Layer 5 of a small transformer language model trained on English Wikipedia (9 layers, counted from 0, width 64).
A neuron's activation on a vector x is SiLU(gate . x) times (in . x), where the dot is the dot product.
The model reads these tokens: " to" " the" " Sh" "r" "ine" " of" " the" " Fl" "ag" "s" " in" " the" " V" "itt" "or" "ian" "o" " in" " R" "ome" ".\n\n" "The" " reg" "im" "ent" "al" " ann" "ivers" "ary" " f" "all" "s"

The vector x that enters this layer's MLP at each token. A number n stands for n times 0.063.
0 " to": 59 6 27 -26 8 12 -4 36 1 -20 -36 -3 31 15 22 16 33 25 4 7 -7 -2 21 3 -7 -2 -5 -18 -70 9 -27 -7 -4 -22 14 13 16 6 0 -37 7 -6 -3 3 15 -19 10 23 -22 1 34 25 32 4 -18 29 -12 17 4 -14 -13 0 4 47
1 " the": 45 -2 -4 -19 4 6 -6 20 -7 2 6 10 16 15 8 -9 2 -27 41 6 -1 -30 5 3 -25 -1 -25 7 -17 32 -39 -7 -15 -1 29 27 17 1 4 -27 19 16 16 0 5 -17 4 -2 0 14 28 14 0 6 -7 7 4 95 -9 -16 -13 -5 -17 22
2 " Sh": -26 -1 8 -19 24 -17 -2 -6 24 3 -3 2 25 -10 -8 38 -4 -74 15 18 23 3 -4 19 -23 2 21 -1 -15 20 26 8 12 -18 17 -19 27 -33 8 -26 -10 -6 -15 -18 4 -1 -14 -6 25 -21 5 46 11 -14 0 -9 20 21 -13 -29 10 13 12 71
3 "r": -30 15 5 -14 23 17 34 -14 14 4 20 6 0 3 9 9 -4 -40 -18 25 1 11 -9 -22 -12 35 -8 -22 -47 7 60 15 6 -32 24 10 1 25 -8 -32 -4 -22 7 -4 39 3 1 -24 -7 3 10 48 2 -24 10 17 -3 -29 -9 -2 5 -8 1 49
4 "ine": 52 -10 -5 26 18 18 17 -7 15 8 10 4 -28 -14 0 -3 13 -54 -10 3 1 -4 8 0 7 10 -26 0 -44 8 51 12 -13 2 -2 14 16 2 -3 -45 10 8 13 -18 9 -27 -9 19 -13 32 -12 5 31 2 -12 -29 -10 31 11 4 0 2 10 46
5 " of": 41 0 2 28 15 -13 3 -11 -9 8 -13 -18 -1 10 4 12 -5 40 -2 -17 10 -13 0 -1 -17 2 -13 -12 -57 18 24 16 -10 -34 7 6 13 -1 -6 1 15 19 -23 18 20 7 -3 12 -23 19 19 -9 8 7 -13 -4 7 55 0 -21 1 -1 1 33
6 " the": 48 4 -4 -11 9 6 2 9 -15 14 -1 20 3 9 -5 -14 -13 -28 40 -1 1 -33 3 4 -33 -1 -24 1 -22 23 -35 1 -11 -1 42 23 16 -9 -1 -27 13 14 2 -1 15 -16 -9 -7 4 10 29 13 -6 -2 -8 -4 18 90 -13 -10 -4 -12 -7 29
7 " Fl": -24 15 6 -5 35 -13 -10 -9 6 27 -8 16 22 3 4 -7 4 -18 17 -1 42 12 -13 19 -10 9 33 -18 -7 25 -32 7 6 1 18 -12 17 10 16 -26 4 19 -41 0 -4 -24 8 -27 1 -9 13 31 15 -7 6 -9 10 54 -15 10 -4 -12 4 62
8 "ag": 3 21 -6 19 15 -26 16 -17 -6 -13 5 34 -48 2 -20 -2 22 -18 21 10 11 16 4 -13 -6 3 5 -28 0 15 46 18 -30 -3 -8 -5 -10 1 8 -43 12 2 21 -9 28 -6 13 4 23 5 4 40 1 -21 13 2 0 9 21 2 26 5 7 37
9 "s": 24 -4 14 8 22 -2 -16 2 -19 9 26 23 -16 6 1 -1 5 -95 -28 22 24 12 26 -6 7 -23 -3 -32 -49 -10 13 5 5 0 -28 6 -8 14 -17 -35 -3 15 9 -33 18 14 3 8 12 37 -15 29 9 4 6 1 4 4 0 9 -11 -8 25 12
10 " in": 36 11 21 -22 15 -8 -6 -9 -4 10 -16 -10 47 12 4 0 6 27 -6 -15 -23 1 20 -14 -16 5 -8 26 -80 15 1 6 -7 -4 9 -11 41 6 12 -6 15 10 12 -6 12 -11 22 31 -15 8 16 3 27 -12 4 -19 -14 46 -9 15 -24 -8 10 17
11 " the": 48 2 0 -21 14 1 -2 11 -8 21 -9 7 18 11 3 -21 -8 -22 37 0 -4 -35 12 -1 -32 -4 -21 18 -20 27 -37 -5 -6 9 35 26 17 -7 5 -28 12 18 2 -1 9 -12 1 14 9 6 18 14 7 4 -10 1 19 90 -12 -14 -6 -19 2 6
12 " V": -7 -17 1 -18 64 1 -27 -10 9 10 -7 -11 61 -22 -4 -2 24 -94 31 -35 -12 12 7 -17 -9 -21 23 -15 -18 32 -11 24 13 19 -9 16 -5 -9 3 -17 -4 22 -1 13 -33 0 10 -5 21 -3 9 12 -1 -2 7 14 -40 0 16 -31 -15 -14 -7 41
13 "itt": -3 -7 15 -3 51 -20 -12 -3 9 -12 -16 -3 -42 -31 -8 12 32 -2 -10 41 16 -34 -9 6 9 4 -15 -9 1 36 18 -11 10 -1 -1 13 1 13 -8 1 -18 -10 18 2 -27 23 16 8 -5 5 29 3 -2 17 -11 17 0 25 17 -8 -22 -22 7 32
14 "or": -3 -20 -7 3 49 3 29 7 -16 -1 -8 14 -1 -24 -12 22 -11 -7 10 4 -6 -14 1 5 2 -19 -45 -2 -35 -1 38 15 3 1 5 20 -3 5 -15 -25 -11 17 -8 8 -21 -4 6 -14 -10 27 8 25 38 -10 -11 22 2 -6 3 -11 -6 -2 -25 8
15 "ian": 42 2 3 14 30 -13 33 2 3 -16 -8 40 -29 -13 -3 12 31 -38 11 1 2 -8 1 5 14 -13 -30 36 -22 44 -1 0 -8 1 3 -3 7 5 -9 -29 12 25 9 20 -2 -28 -6 -11 -12 4 14 -3 41 6 -7 4 -20 45 23 14 2 22 16 13
16 "o": 36 6 -6 19 33 -4 -22 3 2 -16 -1 33 -52 -14 -10 8 23 -47 -9 -2 3 -17 -5 6 21 -24 -15 20 -27 31 10 -6 0 -20 8 5 -2 -8 -11 -37 4 -2 12 9 4 -18 -9 2 -21 12 -18 -1 45 -13 -18 -3 -5 27 -6 -5 -2 8 -21 20
17 " in": 35 9 21 -21 20 -12 -4 -13 -6 7 -14 -6 47 12 4 1 10 29 -3 -18 -23 2 22 -12 -14 5 -8 26 -78 8 -3 1 -4 -9 10 -13 39 7 11 -2 14 12 7 -8 8 -14 19 36 -15 10 12 1 25 -12 3 -20 -17 45 -5 15 -27 -8 3 18
18 " R": -23 -5 0 -24 47 8 -35 -28 5 1 -5 -7 92 0 10 -34 -15 -36 15 -1 15 0 14 12 5 -18 9 5 -14 31 -3 8 33 12 -4 -6 24 23 16 -9 -4 4 -12 -1 20 6 40 12 8 4 -26 22 39 -15 -2 -19 -12 26 11 -30 -15 46 -6 58
19 "ome": 37 -1 8 18 39 2 15 -14 12 1 -14 7 -41 -4 3 -15 22 -55 -5 21 -3 -10 -2 18 6 -30 4 38 -42 16 30 -2 -11 29 -14 11 -3 17 -20 -31 34 7 12 9 5 -19 14 8 -5 31 -18 18 40 2 9 -21 -22 54 7 -9 8 7 44 2
20 ".\n\n": 7 3 -20 -45 47 -22 -3 36 -2 0 7 15 -28 -32 16 -17 20 5 16 -26 -19 -8 16 3 11 1 -17 1 -19 20 -29 2 19 -13 24 28 32 -2 13 7 3 28 0 -5 21 28 18 29 -2 -8 -12 -24 17 1 22 -8 8 22 8 -37 -28 40 4 10
21 "The": 53 3 -1 0 21 -22 20 1 -13 3 22 16 20 17 -4 12 -18 -9 29 -24 -18 -40 5 13 -26 13 -15 7 -16 20 -37 -17 -6 12 39 14 11 -2 -14 -2 -3 35 5 -4 6 0 -9 -40 13 -2 23 9 -4 -9 -21 1 19 22 -16 -33 -4 -18 -11 12
22 " reg": -21 -5 -14 -17 50 -22 -4 -16 -17 10 -8 17 -12 20 -27 -2 12 13 23 6 12 3 -12 39 2 7 -22 -18 -14 0 -12 -6 -8 21 12 -5 -9 35 9 -3 8 23 -6 8 -9 10 6 -17 -23 -18 -8 19 10 -31 -4 3 -16 13 4 -9 -46 -15 13 19
23 "im": -31 -3 -4 39 15 -1 18 -18 -31 13 6 10 -21 20 -18 -2 28 -4 6 -1 6 -11 7 -19 18 18 4 1 2 41 16 6 1 6 0 11 8 -12 -14 11 -20 9 1 -12 -1 -1 -6 26 -3 -15 13 27 25 -34 -16 26 -21 -17 20 -19 -4 -6 11 -14
24 "ent": 34 -11 7 25 12 -1 6 -9 -12 28 25 32 -3 -22 -37 -2 15 -18 -5 1 21 -26 -3 39 -3 -17 -22 -19 -26 -2 7 -1 8 -7 4 1 -34 5 -19 -33 -8 23 -19 10 4 -15 -1 8 -17 1 32 16 28 -10 -6 -24 2 19 22 6 -17 7 -10 23
25 "al": 31 0 1 41 4 -8 21 9 -28 0 5 20 -38 6 -11 19 -7 -24 12 7 9 -9 -2 5 10 -3 -20 15 -55 18 -2 1 1 6 4 -1 -16 0 -13 -35 -18 16 -3 6 16 -4 -6 -1 4 5 5 -20 13 22 3 -2 -5 35 -11 1 4 -3 15 1
26 " ann": -16 -8 14 -2 28 -8 -25 -13 6 7 12 33 18 1 -8 -14 0 -12 -14 -14 9 -6 -11 17 -7 -15 14 -2 -23 -1 -42 -2 11 -14 13 0 26 10 10 -1 -23 26 -27 11 -9 -5 -16 5 -10 -3 7 34 -4 17 6 5 -9 16 18 -18 -14 15 20 70
27 "ivers": 18 -8 17 5 11 15 -13 0 -24 6 24 -1 -24 -9 -33 3 16 -6 -23 2 -8 4 3 14 -20 9 -40 3 -35 27 -19 23 -12 27 -10 12 9 -26 -31 -16 3 31 -4 26 -3 -46 20 -13 -14 2 9 32 16 -14 -17 -12 -17 26 25 -11 -12 5 -12 17
28 "ary": 20 -3 -1 43 26 -10 9 9 3 11 9 11 -38 -25 3 20 0 -24 10 -19 -12 -11 0 6 23 -18 -36 22 -35 -3 -12 12 6 -1 9 -25 -17 -2 -8 -9 -5 43 -9 20 12 -37 12 14 21 8 -2 13 33 -1 -3 11 7 40 8 -18 -8 -12 -2 18
29 " f": -25 1 10 2 20 -22 21 9 6 24 5 4 29 -6 9 -13 0 -45 13 11 5 -29 -13 32 2 10 -14 -10 -2 50 -35 -5 27 4 -11 -14 10 20 -3 -6 -12 36 8 17 -11 -20 17 3 3 -24 -5 10 9 10 -4 -2 5 -4 -20 -17 -15 -26 15 41
30 "all": -1 4 -9 24 -5 -9 5 -15 -24 2 19 -9 -26 -20 -7 19 3 -49 -14 -5 -1 -20 -7 5 10 9 -7 -26 -32 18 23 14 12 15 -12 8 24 -18 -17 -22 -14 33 -21 -28 -12 -20 34 2 -22 -2 4 27 23 4 14 4 -32 21 1 -8 -5 -21 3 13
31 "s": 51 6 23 28 -6 -1 -8 12 -34 6 13 -2 -24 3 2 20 -5 -64 -36 1 -3 -2 5 15 -11 -5 -24 -20 -65 7 -12 -11 19 1 -25 6 5 -3 -10 -32 -18 39 8 -16 3 -1 3 -9 -7 14 -4 8 16 14 4 13 7 13 8 -4 -11 -17 11 3

Each question shows the input weights of one neuron of the MLP. A number n stands for n times 0.0086.

n159 gate: -18 14 -16 11 3 13 -12 -10 56 -2 -44 -21 3 31 -19 -19 14 -15 -2 22 5 34 -20 41 57 32 -25 -8 6 32 14 -18 24 40 -1 -9 20 -47 28 1 -11 20 -16 -16 -48 17 0 2 14 27 7 6 20 -10 28 -8 -12 -25 -14 -7 3 15 -14 1
n159 in: 4 17 -41 12 -9 5 -28 -21 41 -51 -33 -15 -31 45 -23 -40 12 -30 10 3 13 34 -5 11 17 -9 -44 18 -18 -12 15 -11 12 10 11 24 28 -8 6 0 -13 20 -6 -7 -34 9 -6 -13 -3 18 16 -9 33 10 19 1 -20 -4 23 -37 10 5 2 4
It fires most on token 18 " R"

n34 gate: -2 0 18 -11 -20 -19 -20 -2 16 -51 29 15 28 31 30 8 8 -4 10 35 15 -20 -13 11 8 -2 -9 47 5 -12 -24 -17 -4 15 12 -6 35 7 12 17 2 -34 9 6 -20 13 -24 -8 21 38 9 -22 -17 -25 15 40 -16 -4 -44 5 -22 43 10 -8
n34 in: -17 2 2 -14 32 3 2 -1 1 -19 11 32 -1 12 -33 5 -8 24 15 -16 27 15 15 26 -32 13 5 -23 -1 -25 -16 -17 -3 -2 -6 32 -14 -29 89 -16 9 -8 11 -14 -20 16 -37 -6 -11 21 28 -17 -6 3 -43 -24 5 5 -26 -25 20 -12 -27 21
Its three highest activations, in order, are on tokens 1 " the", 21 "The", 19 "ome"

n16 gate: 14 -20 22 -14 6 10 27 27 -46 -11 10 -6 -14 28 -43 -40 4 12 -25 -25 1 -20 -14 12 -9 2 64 -28 -6 -4 4 21 6 21 -18 -2 2 -6 -34 -5 7 -21 20 -3 -3 -18 16 -45 -5 10 -27 -14 -15 -42 31 -6 3 -3 11 1 25 38 45 -18
n16 in: 6 7 -23 24 -6 7 -25 -30 -8 23 15 13 -18 11 31 7 64 12 3 19 -8 12 -3 -1 -44 -20 16 -14 -13 14 -14 54 -15 20 13 34 21 -21 26 -4 -35 4 -14 -12 9 2 52 -8 -4 -24 11 -11 -38 -2 36 -2 17 10 -4 -9 -47 2 25 29
On which two tokens does it fire most, strongest first? 27 "ivers", 8 "ag"

n27 gate: -14 27 25 -13 -14 -11 54 -25 -2 -6 -25 27 34 14 -26 13 -16 7 28 -5 -21 6 44 4 -12 -9 10 -7 -1 -7 21 13 -25 -33 13 20 15 8 -23 50 -13 -4 30 18 -9 -23 13 7 3 17 10 4 -19 10 17 -24 -37 -27 23 -17 -13 -6 -38 6
n27 in: -32 18 35 -34 -10 9 5 40 -26 -10 10 -10 1 35 16 -16 -13 3 -6 -29 6 -18 -18 21 11 2 38 6 -10 -20 9 -11 -30 1 4 -20 -8 44 3 3 -6 4 22 34 8 0 15 7 1 27 -3 -13 -9 13 -40 -23 -1 37 3 -3 8 -43 40 17
On which token does it fire most, and how strongly? 17 " in", at about 4

n54 gate: 1 -39 16 3 -55 13 34 -19 11 9 -9 -10 -4 19 4 -7 6 37 30 -19 -32 -1 -23 9 -6 37 32 -69 10 6 -37 -12 36 -32 7 -5 -19 29 -65 26 7 -4 -4 -28 22 -18 48 -5 44 13 39 17 -12 -38 5 -17 1 25 17 6 2 11 -17 -15
n54 in: -22 -9 -2 -6 -7 0 1 34 -14 -43 -32 -24 15 -17 -29 -15 20 -37 46 23 -4 -20 -17 54 -21 -21 11 3 -17 21 -5 8 -13 -28 -9 -10 12 1 11 -31 -2 30 -14 3 -41 26 -9 12 42 39 -31 5 -30 16 17 4 -17 1 50 -25 18 7 2 -46
It fires most on token 1 " the"

n169 gate: -13 18 0 16 -3 4 -10 -10 -38 -21 -33 -36 15 0 -1 13 -21 1 -15 11 -7 23 40 -8 -38 -3 36 -13 -3 -38 -29 -34 2 -1 12 -13 24 12 26 7 -2 -6 37 45 -56 -9 39 2 5 40 22 -40 -3 -7 9 -15 55 -7 -4 1 27 -4 -19 -27
n169 in: 51 14 13 -10 -32 32 37 7 -33 12 -13 21 21 5 -21 -53 -19 -16 28 -4 6 5 -6 25 13 50 28 -9 -2 27 36 8 -9 11 -22 -25 -31 -21 5 8 23 16 -7 32 -3 26 41 -40 -35 -7 -7 -12 6 11 21 -20 6 8 -55 -13 35 -7 22 -20
It fires most on token 13 "itt"

n135 gate: -1 59 -69 0 -48 16 12 2 13 -6 4 -6 14 42 3 8 25 39 -16 13 -9 -10 -33 -40 -12 39 10 -10 23 -13 19 -44 -14 66 -6 17 6 30 38 9 7 -39 25 -21 -3 -2 30 -24 -18 -35 -7 -29 1 52 -3 -11 16 11 -12 8 8 -20 23 -44
n135 in: -8 -31 -7 -15 -14 30 -27 -22 -12 -51 2 -32 17 14 -5 -54 22 45 -32 19 -15 -37 -29 -10 -22 19 -45 21 2 -16 5 -10 31 5 8 14 41 -22 19 -34 -20 -10 -20 -11 -41 0 3 33 -9 -32 4 -26 10 19 -23 33 9 30 6 7 1 -22 6 22
It fires most on token 8 "ag"

n40 gate: -25 34 -13 -33 3 -5 -59 -9 -23 -32 15 4 -8 28 12 -23 -1 22 -17 -7 -16 -24 -15 22 -13 28 16 31 -16 9 5 5 -14 -6 -9 -9 -2 1 50 -3 -1 -13 -9 10 31 10 5 -59 -17 0 20 15 -32 -15 -12 -15 -37 -33 48 6 -3 2 27 -19
n40 in: -13 17 17 -31 12 5 -43 10 4 -11 -34 11 19 -14 21 15 -10 8 0 -19 14 -8 -17 11 -43 -5 26 -19 -17 -11 -13 -31 6 22 -36 7 5 -33 28 15 -36 -5 11 0 -35 -1 -16 -64 5 15 -21 -15 24 -1 19 3 6 -7 8 7 -45 -24 -14 -2
On which token does it fire most, and how strongly? 22 " reg", at about 2.9

n57 gate: -1 -12 -6 15 -20 17 3 48 13 10 17 -24 11 8 43 8 8 4 5 -3 10 14 41 -17 11 29 23 1 -7 -31 5 -30 -21 -3 -30 -14 -37 -19 -8 6 10 -16 -21 -7 7 25 -21 32 -21 12 -28 -28 -1 1 -14 -43 -8 -2 -37 -16 -25 16 -33 5
n57 in: -4 29 -7 -15 11 -11 -29 -8 16 -17 0 -4 -20 -20 -11 -16 -9 7 39 23 15 -6 48 3 14 18 -25 10 -25 -30 -1 19 -9 8 -29 2 22 41 11 9 -24 -45 0 12 20 -11 17 -29 -18 5 -8 -5 46 -26 23 13 25 0 2 12 10 -5 -35 47
It fires most on token 4 "ine"

n6 gate: -5 12 21 22 23 18 -8 20 12 -32 -12 -2 39 -11 -59 -26 -22 16 -28 -27 -11 -11 -25 16 12 5 15 -7 12 -1 -7 8 -2 -5 -8 17 12 -13 -54 35 29 10 -15 50 13 -10 35 -16 -18 -29 -18 -4 1 17 52 33 46 -18 -23 18 -8 26 -25 -14
n6 in: -13 13 -34 -1 16 41 -6 -10 0 -21 7 6 16 -22 -4 -15 3 -22 5 31 28 82 16 -20 -3 -33 -20 -14 -1 30 -5 -7 -40 -10 -27 52 -36 11 21 -2 -33 -30 -14 -3 45 -20 -2 -11 -22 -13 -15 11 -22 6 30 0 43 20 -10 46 -47 10 1 -5
On which two tokens does it fire most, strongest first? 18 " R", 21 "The"

n10 gate: 8 -24 -33 -30 -39 9 -28 9 18 -12 50 -1 1 -33 -8 15 13 4 9 -14 0 -2 -27 3 -26 12 -23 -35 -1 -30 13 -22 -12 34 30 14 -4 -12 -12 7 -31 -11 -13 33 28 21 16 19 -25 33 9 -49 13 21 2 22 37 14 -11 36 -3 -13 11 -5
n10 in: 14 -34 4 -15 -21 68 5 -6 -2 -28 -18 16 5 -7 -34 39 -16 1 27 -32 4 -13 6 18 -7 14 -32 -34 4 -20 18 -28 -31 8 2 21 2 20 -17 10 -4 18 15 25 8 9 6 -21 -23 -65 24 -29 7 20 25 -40 -28 6 -28 1 -16 30 -9 -11
It fires most on token 24 "ent"

n170 gate: -45 16 43 -36 -17 25 -15 -23 15 -17 -2 26 1 -21 -36 -10 -9 17 -40 -2 31 -7 -21 -52 55 31 28 32 23 1 -6 12 5 -43 22 -44 -28 36 7 12 17 -35 -1 -29 8 -24 9 -6 -28 23 5 -2 -10 3 6 6 14 -37 17 -2 -25 -6 23 -18
n170 in: 7 1 -27 -12 2 -49 0 14 -7 -53 28 -4 1 -52 15 44 31 -18 35 -34 7 39 -28 8 2 -20 24 14 -22 37 36 -8 7 17 32 16 -11 -2 -39 -3 -17 8 16 -20 28 -11 26 -18 9 45 20 -4 22 -4 15 20 -6 -15 -45 45 -15 -24 -35 -10
On which token does it fire most, and how strongly? 3 "r", at about 6.2

n37 gate: -21 24 -4 17 -20 -13 -20 -36 -15 1 14 30 1 53 -10 -50 26 30 11 -5 -25 -21 -14 16 -30 -15 18 -40 -9 -32 -33 -10 -7 14 0 -49 -6 -31 -16 29 7 -6 -36 -5 3 7 37 -24 -35 29 31 -31 -14 11 63 -9 36 -13 24 15 8 -24 19 -42
n37 in: 48 18 -9 25 12 11 -1 -13 8 12 -12 5 19 69 67 5 -62 2 44 -17 -3 -19 2 -9 -7 10 13 0 17 -14 27 0 44 2 22 -14 -1 25 23 17 -8 29 46 -11 15 0 12 -21 -47 18 -41 -26 -11 -10 39 10 21 20 27 -9 23 -20 -10 -22
It fires most on token 27 "ivers"

n102 gate: 8 -32 4 -5 21 13 11 -12 -20 4 -40 -22 1 29 -4 -1 -6 4 -11 16 -26 12 -2 -6 22 -20 -3 18 32 9 4 15 -4 22 44 21 -19 11 -39 13 18 11 -15 26 32 -28 -11 -69 7 17 27 -24 7 7 16 -51 32 1 19 -17 11 -11 -7 -11
n102 in: 23 -7 28 3 21 -11 -24 -18 -19 51 -6 -4 -9 6 7 -2 23 -15 -6 -17 13 19 15 -24 5 -34 41 -6 3 -19 -3 9 -33 8 19 7 -1 32 -14 -5 -10 -8 -20 36 40 9 17 -16 50 7 20 -47 12 19 13 -39 17 23 -12 -34 23 -23 13 -18
On which token does it fire most, and how strongly? 19 "ome", at about 5.7

n179 gate: -8 3 7 -8 -19 37 20 -15 -24 -9 24 -47 9 -12 -14 23 -12 -34 -21 -24 -2 -42 42 -2 -30 -28 -34 31 32 -1 10 -41 -26 -13 -1 -18 -8 -14 -11 6 63 -40 -16 36 0 7 -26 -12 -6 18 5 -15 17 9 -3 -37 -4 -14 -9 -11 12 -4 -27 3
n179 in: 7 -6 -26 2 -11 19 29 -13 15 -4 -42 -4 -14 -44 -1 -11 -18 -39 -35 -4 3 0 46 3 -11 -45 13 23 0 44 -2 21 -27 -27 5 23 -38 -8 -16 -14 -1 -30 -8 55 14 7 -40 15 3 36 0 7 16 -4 8 -10 -39 7 4 22 29 -18 15 4
It fires most on token 16 "o"

n166 gate: -13 -21 55 -59 -10 2 -29 -16 24 11 -42 -27 -15 14 -34 -45 -28 10 -64 -3 -4 27 -37 2 16 -9 -18 17 12 -22 2 -19 -21 4 -2 5 -27 9 15 -13 -23 -21 -11 -1 -62 27 18 -66 -24 21 -40 -36 -41 25 -21 9 -5 -11 36 0 -18 -14 17 -6
n166 in: -3 -17 21 -2 -1 -39 -6 -22 45 -39 58 82 18 -6 47 -29 -19 12 2 -12 -15 -24 1 -12 33 18 5 -13 1 20 11 -14 17 43 -3 -49 19 44 -3 0 -7 -32 33 -16 28 -30 19 -7 -10 32 -11 -9 30 8 -6 -25 -15 19 37 -51 27 -2 -4 14
On which two tokens does it fire most, strongest first? 13 "itt", 26 " ann"

n72 gate: 19 -10 -13 16 15 -10 39 4 29 29 -20 -9 -6 36 -37 37 6 2 -3 32 -13 12 -3 -12 -11 28 -17 -7 -1 -9 -40 -5 -61 13 3 -3 -13 9 2 16 30 13 17 17 -18 -15 18 -27 10 -10 -2 -74 -53 31 4 -12 -44 -32 -10 -17 12 -4 10 -4
n72 in: -4 -21 30 16 21 2 8 6 -2 -17 1 22 2 15 48 -44 -32 -16 -5 2 22 -3 -36 15 -28 -26 9 7 3 -25 6 -14 10 6 -34 -37 5 14 1 -4 -38 0 -39 1 14 11 62 11 -31 -16 33 22 23 -22 -34 24 81 -23 -2 -9 22 -3 5 -24
It fires most on token 4 "ine"

n157 gate: -9 22 25 14 -26 11 0 -17 -33 -32 -17 46 -3 -9 1 -6 6 27 23 4 -27 -15 1 15 17 -11 9 -27 -26 -23 -38 -16 -13 37 -27 -20 -1 5 -13 -16 -23 3 -35 -28 -14 12 31 -41 10 0 -26 -6 -17 -8 37 -16 39 -5 26 12 -7 17 -27 -19
n157 in: 5 15 15 18 -21 -52 -36 24 -7 34 19 36 -21 10 11 -21 11 42 -24 9 -18 -47 -14 -10 4 3 -4 22 16 -4 -18 -1 -42 -3 -36 -21 31 -15 -5 14 38 38 -16 29 -13 -18 9 -12 -10 0 -23 1 -27 -32 -5 -31 2 -10 -10 -6 -40 -19 -8 4
On which token does it fire most, and how strongly? 22 " reg", at about 1.2

n153 gate: -16 -28 12 -2 -51 -20 35 14 -13 -19 32 27 -4 12 15 39 0 2 -12 23 -28 70 -21 6 12 43 -27 -10 7 -9 -34 -28 -40 53 1 19 -18 -23 46 -13 19 -17 -3 25 -24 -18 24 -31 35 -3 8 -24 -2 20 -9 15 17 12 -48 -14 20 -12 18 -2
n153 in: 5 -42 -29 8 -51 -2 -4 -16 31 -2 35 -19 22 10 21 26 -18 -3 -3 -23 -23 -3 -11 -39 -23 -7 -38 16 -35 -11 -30 5 -4 -9 -53 17 15 -20 32 -30 14 17 5 -32 11 27 -18 -12 31 33 1 -5 1 9 41 2 -33 9 -17 6 -33 23 11 -1
It fires most on token 25 "al"

n14 gate: 2 31 -3 -29 34 -4 -32 7 20 -11 -16 -11 22 -11 -38 19 -20 22 23 -65 -7 23 -33 11 10 -18 -23 -5 -11 -5 -18 -10 14 -8 -4 2 -19 -11 5 36 14 32 -32 -25 -2 -11 -17 -49 20 -2 -14 9 -8 0 63 -8 -3 -23 -25 -8 13 12 -21 19
n14 in: -5 40 15 -26 7 -4 16 -5 -2 -40 3 -1 33 8 -19 5 -11 -14 21 12 20 -54 -12 -18 3 -2 25 6 -50 27 -10 17 9 -12 -14 -33 10 -10 -10 -18 -17 3 8 4 -12 5 -2 -6 18 27 10 -7 14 -15 -11 -39 -25 -31 13 -26 38 -29 12 5
On which token does it fire most, and how strongly? 12 " V", at about 13

n187 gate: 10 33 -6 15 -30 36 -13 -24 21 -21 -2 26 -16 -4 -23 -8 -5 -11 11 -35 -39 -6 24 -2 -56 29 -20 -15 6 -32 -15 17 25 -24 3 23 28 31 -20 30 27 32 13 -1 -41 10 -21 -5 11 10 -8 24 -49 -17 22 -55 13 -10 -3 -26 8 3 38 -22
n187 in: 4 2 -9 9 54 -23 -8 8 2 32 -10 12 28 -5 -15 -29 8 5 24 10 19 -57 -15 -17 -9 -17 -11 7 40 -35 -14 1 16 34 25 -11 -8 -10 -39 -8 19 -31 -28 -41 6 -18 -13 -15 -19 -43 21 15 -23 2 -9 41 8 2 -45 24 20 3 0 -17
It fires most on token 21 "The"

n191 gate: -44 2 -2 -44 5 44 10 -20 28 39 -25 -15 15 -6 7 3 -39 -2 -34 -14 17 31 6 -5 23 50 1 -15 18 -16 -21 -12 24 -24 0 45 -26 -41 1 -7 37 -10 9 22 38 3 45 -41 -12 5 -1 -16 -10 8 5 13 -4 -4 -3 -21 -11 -13 -31 -39
n191 in: 0 18 -8 -32 9 10 14 -31 -3 -15 30 -44 -3 10 -5 -2 -38 -28 -16 -3 22 40 31 82 13 74 39 -45 -11 1 -2 -9 14 -36 34 -32 -1 27 37 17 -59 4 -2 -24 28 11 34 -40 31 37 -48 21 -35 -47 20 -27 21 -30 1 -1 -5 43 4 -22
On which token does it fire most, and how strongly? 3 "r", at about 12

n109 gate: -20 16 19 -16 3 5 30 19 -1 -4 1 4 12 8 -7 7 -16 -5 -2 -4 21 8 21 -6 19 -22 -9 32 5 -15 19 -11 63 10 31 -32 -43 -10 -32 37 54 -50 -3 -1 23 -37 -1 -10 14 -23 5 -14 -47 3 -20 6 -2 -3 -24 13 -26 6 -27 -13
n109 in: -7 31 4 6 -6 -26 12 -46 -41 -22 5 8 -21 38 31 -37 -16 -19 -10 -33 11 -10 4 -21 13 8 -6 8 -31 -3 5 4 6 6 -5 38 12 39 27 1 -26 -29 51 54 0 -49 4 -17 -30 26 13 37 15 3 -9 -5 13 -12 20 40 0 -17 3 -41
On which two tokens does it fire most, strongest first? 2 " Sh", 3 "r"

n98 gate: -3 20 47 -30 13 34 -22 -26 -1 -30 -50 -17 14 -30 -17 -12 11 3 -38 -4 -7 -7 -26 27 19 -41 9 -19 -10 -14 -26 -12 4 -26 20 -7 -2 26 -7 -4 -29 -30 -45 1 2 -30 -12 -10 -2 4 3 4 -2 30 -3 33 -6 -32 15 20 27 -11 61 -20
n98 in: 10 -10 15 -23 -22 12 -2 -10 -1 -67 -6 40 -20 -3 27 20 13 16 -14 -16 0 15 -47 -24 33 -21 49 2 -20 23 -15 60 14 0 -21 -15 13 24 -5 27 -14 18 31 -14 54 2 -7 23 -22 4 7 5 20 4 18 -22 -50 -7 15 28 -45 23 46 7
On which token does it fire most, and how strongly? 0 " to", at about 8.4

n139 gate: 3 -18 -32 -21 -15 4 44 -25 -23 10 9 -44 -3 6 35 -40 -17 -5 14 1 3 -8 23 15 6 -17 14 2 -8 -12 8 -55 57 -3 -11 17 -12 -29 19 17 16 -10 31 16 2 5 -27 19 -22 37 18 10 8 8 -11 31 9 -46 6 20 -32 -51 -24 -10
n139 in: 16 4 -8 2 -6 3 -14 -6 14 -20 -1 1 54 -1 -10 48 24 1 40 -1 -40 3 7 5 -5 -1 18 4 -12 19 23 -7 11 -32 8 13 8 14 36 -1 -23 26 -6 24 16 -5 -39 -2 -21 33 13 5 29 -37 22 -15 -26 7 5 -39 -7 -7 4 -26
On which two tokens does it fire most, strongest first? 14 "or", 23 "im"

n88 gate: 4 14 21 -17 -28 -10 -34 -1 -3 1 46 -32 -14 -11 20 -19 8 7 39 -5 23 -22 11 -1 13 -48 21 8 15 -14 -29 -22 11 -11 -7 20 -22 -50 -15 -23 7 -15 25 -18 25 -27 -10 6 45 9 -26 0 -31 13 10 -6 1 -13 -21 7 -53 -18 15 -4
n88 in: 36 -31 -6 -8 6 15 2 3 -22 26 -34 -5 31 -22 -12 -47 -27 10 -29 -6 6 -10 30 10 -36 2 12 28 -3 -22 13 -22 8 -12 -36 58 -11 -19 -3 17 -14 6 -12 -22 33 -29 -10 -45 -6 -1 -6 -10 -23 -10 13 -3 -19 3 25 -7 -16 10 -29 1
It fires most on token 11 " the"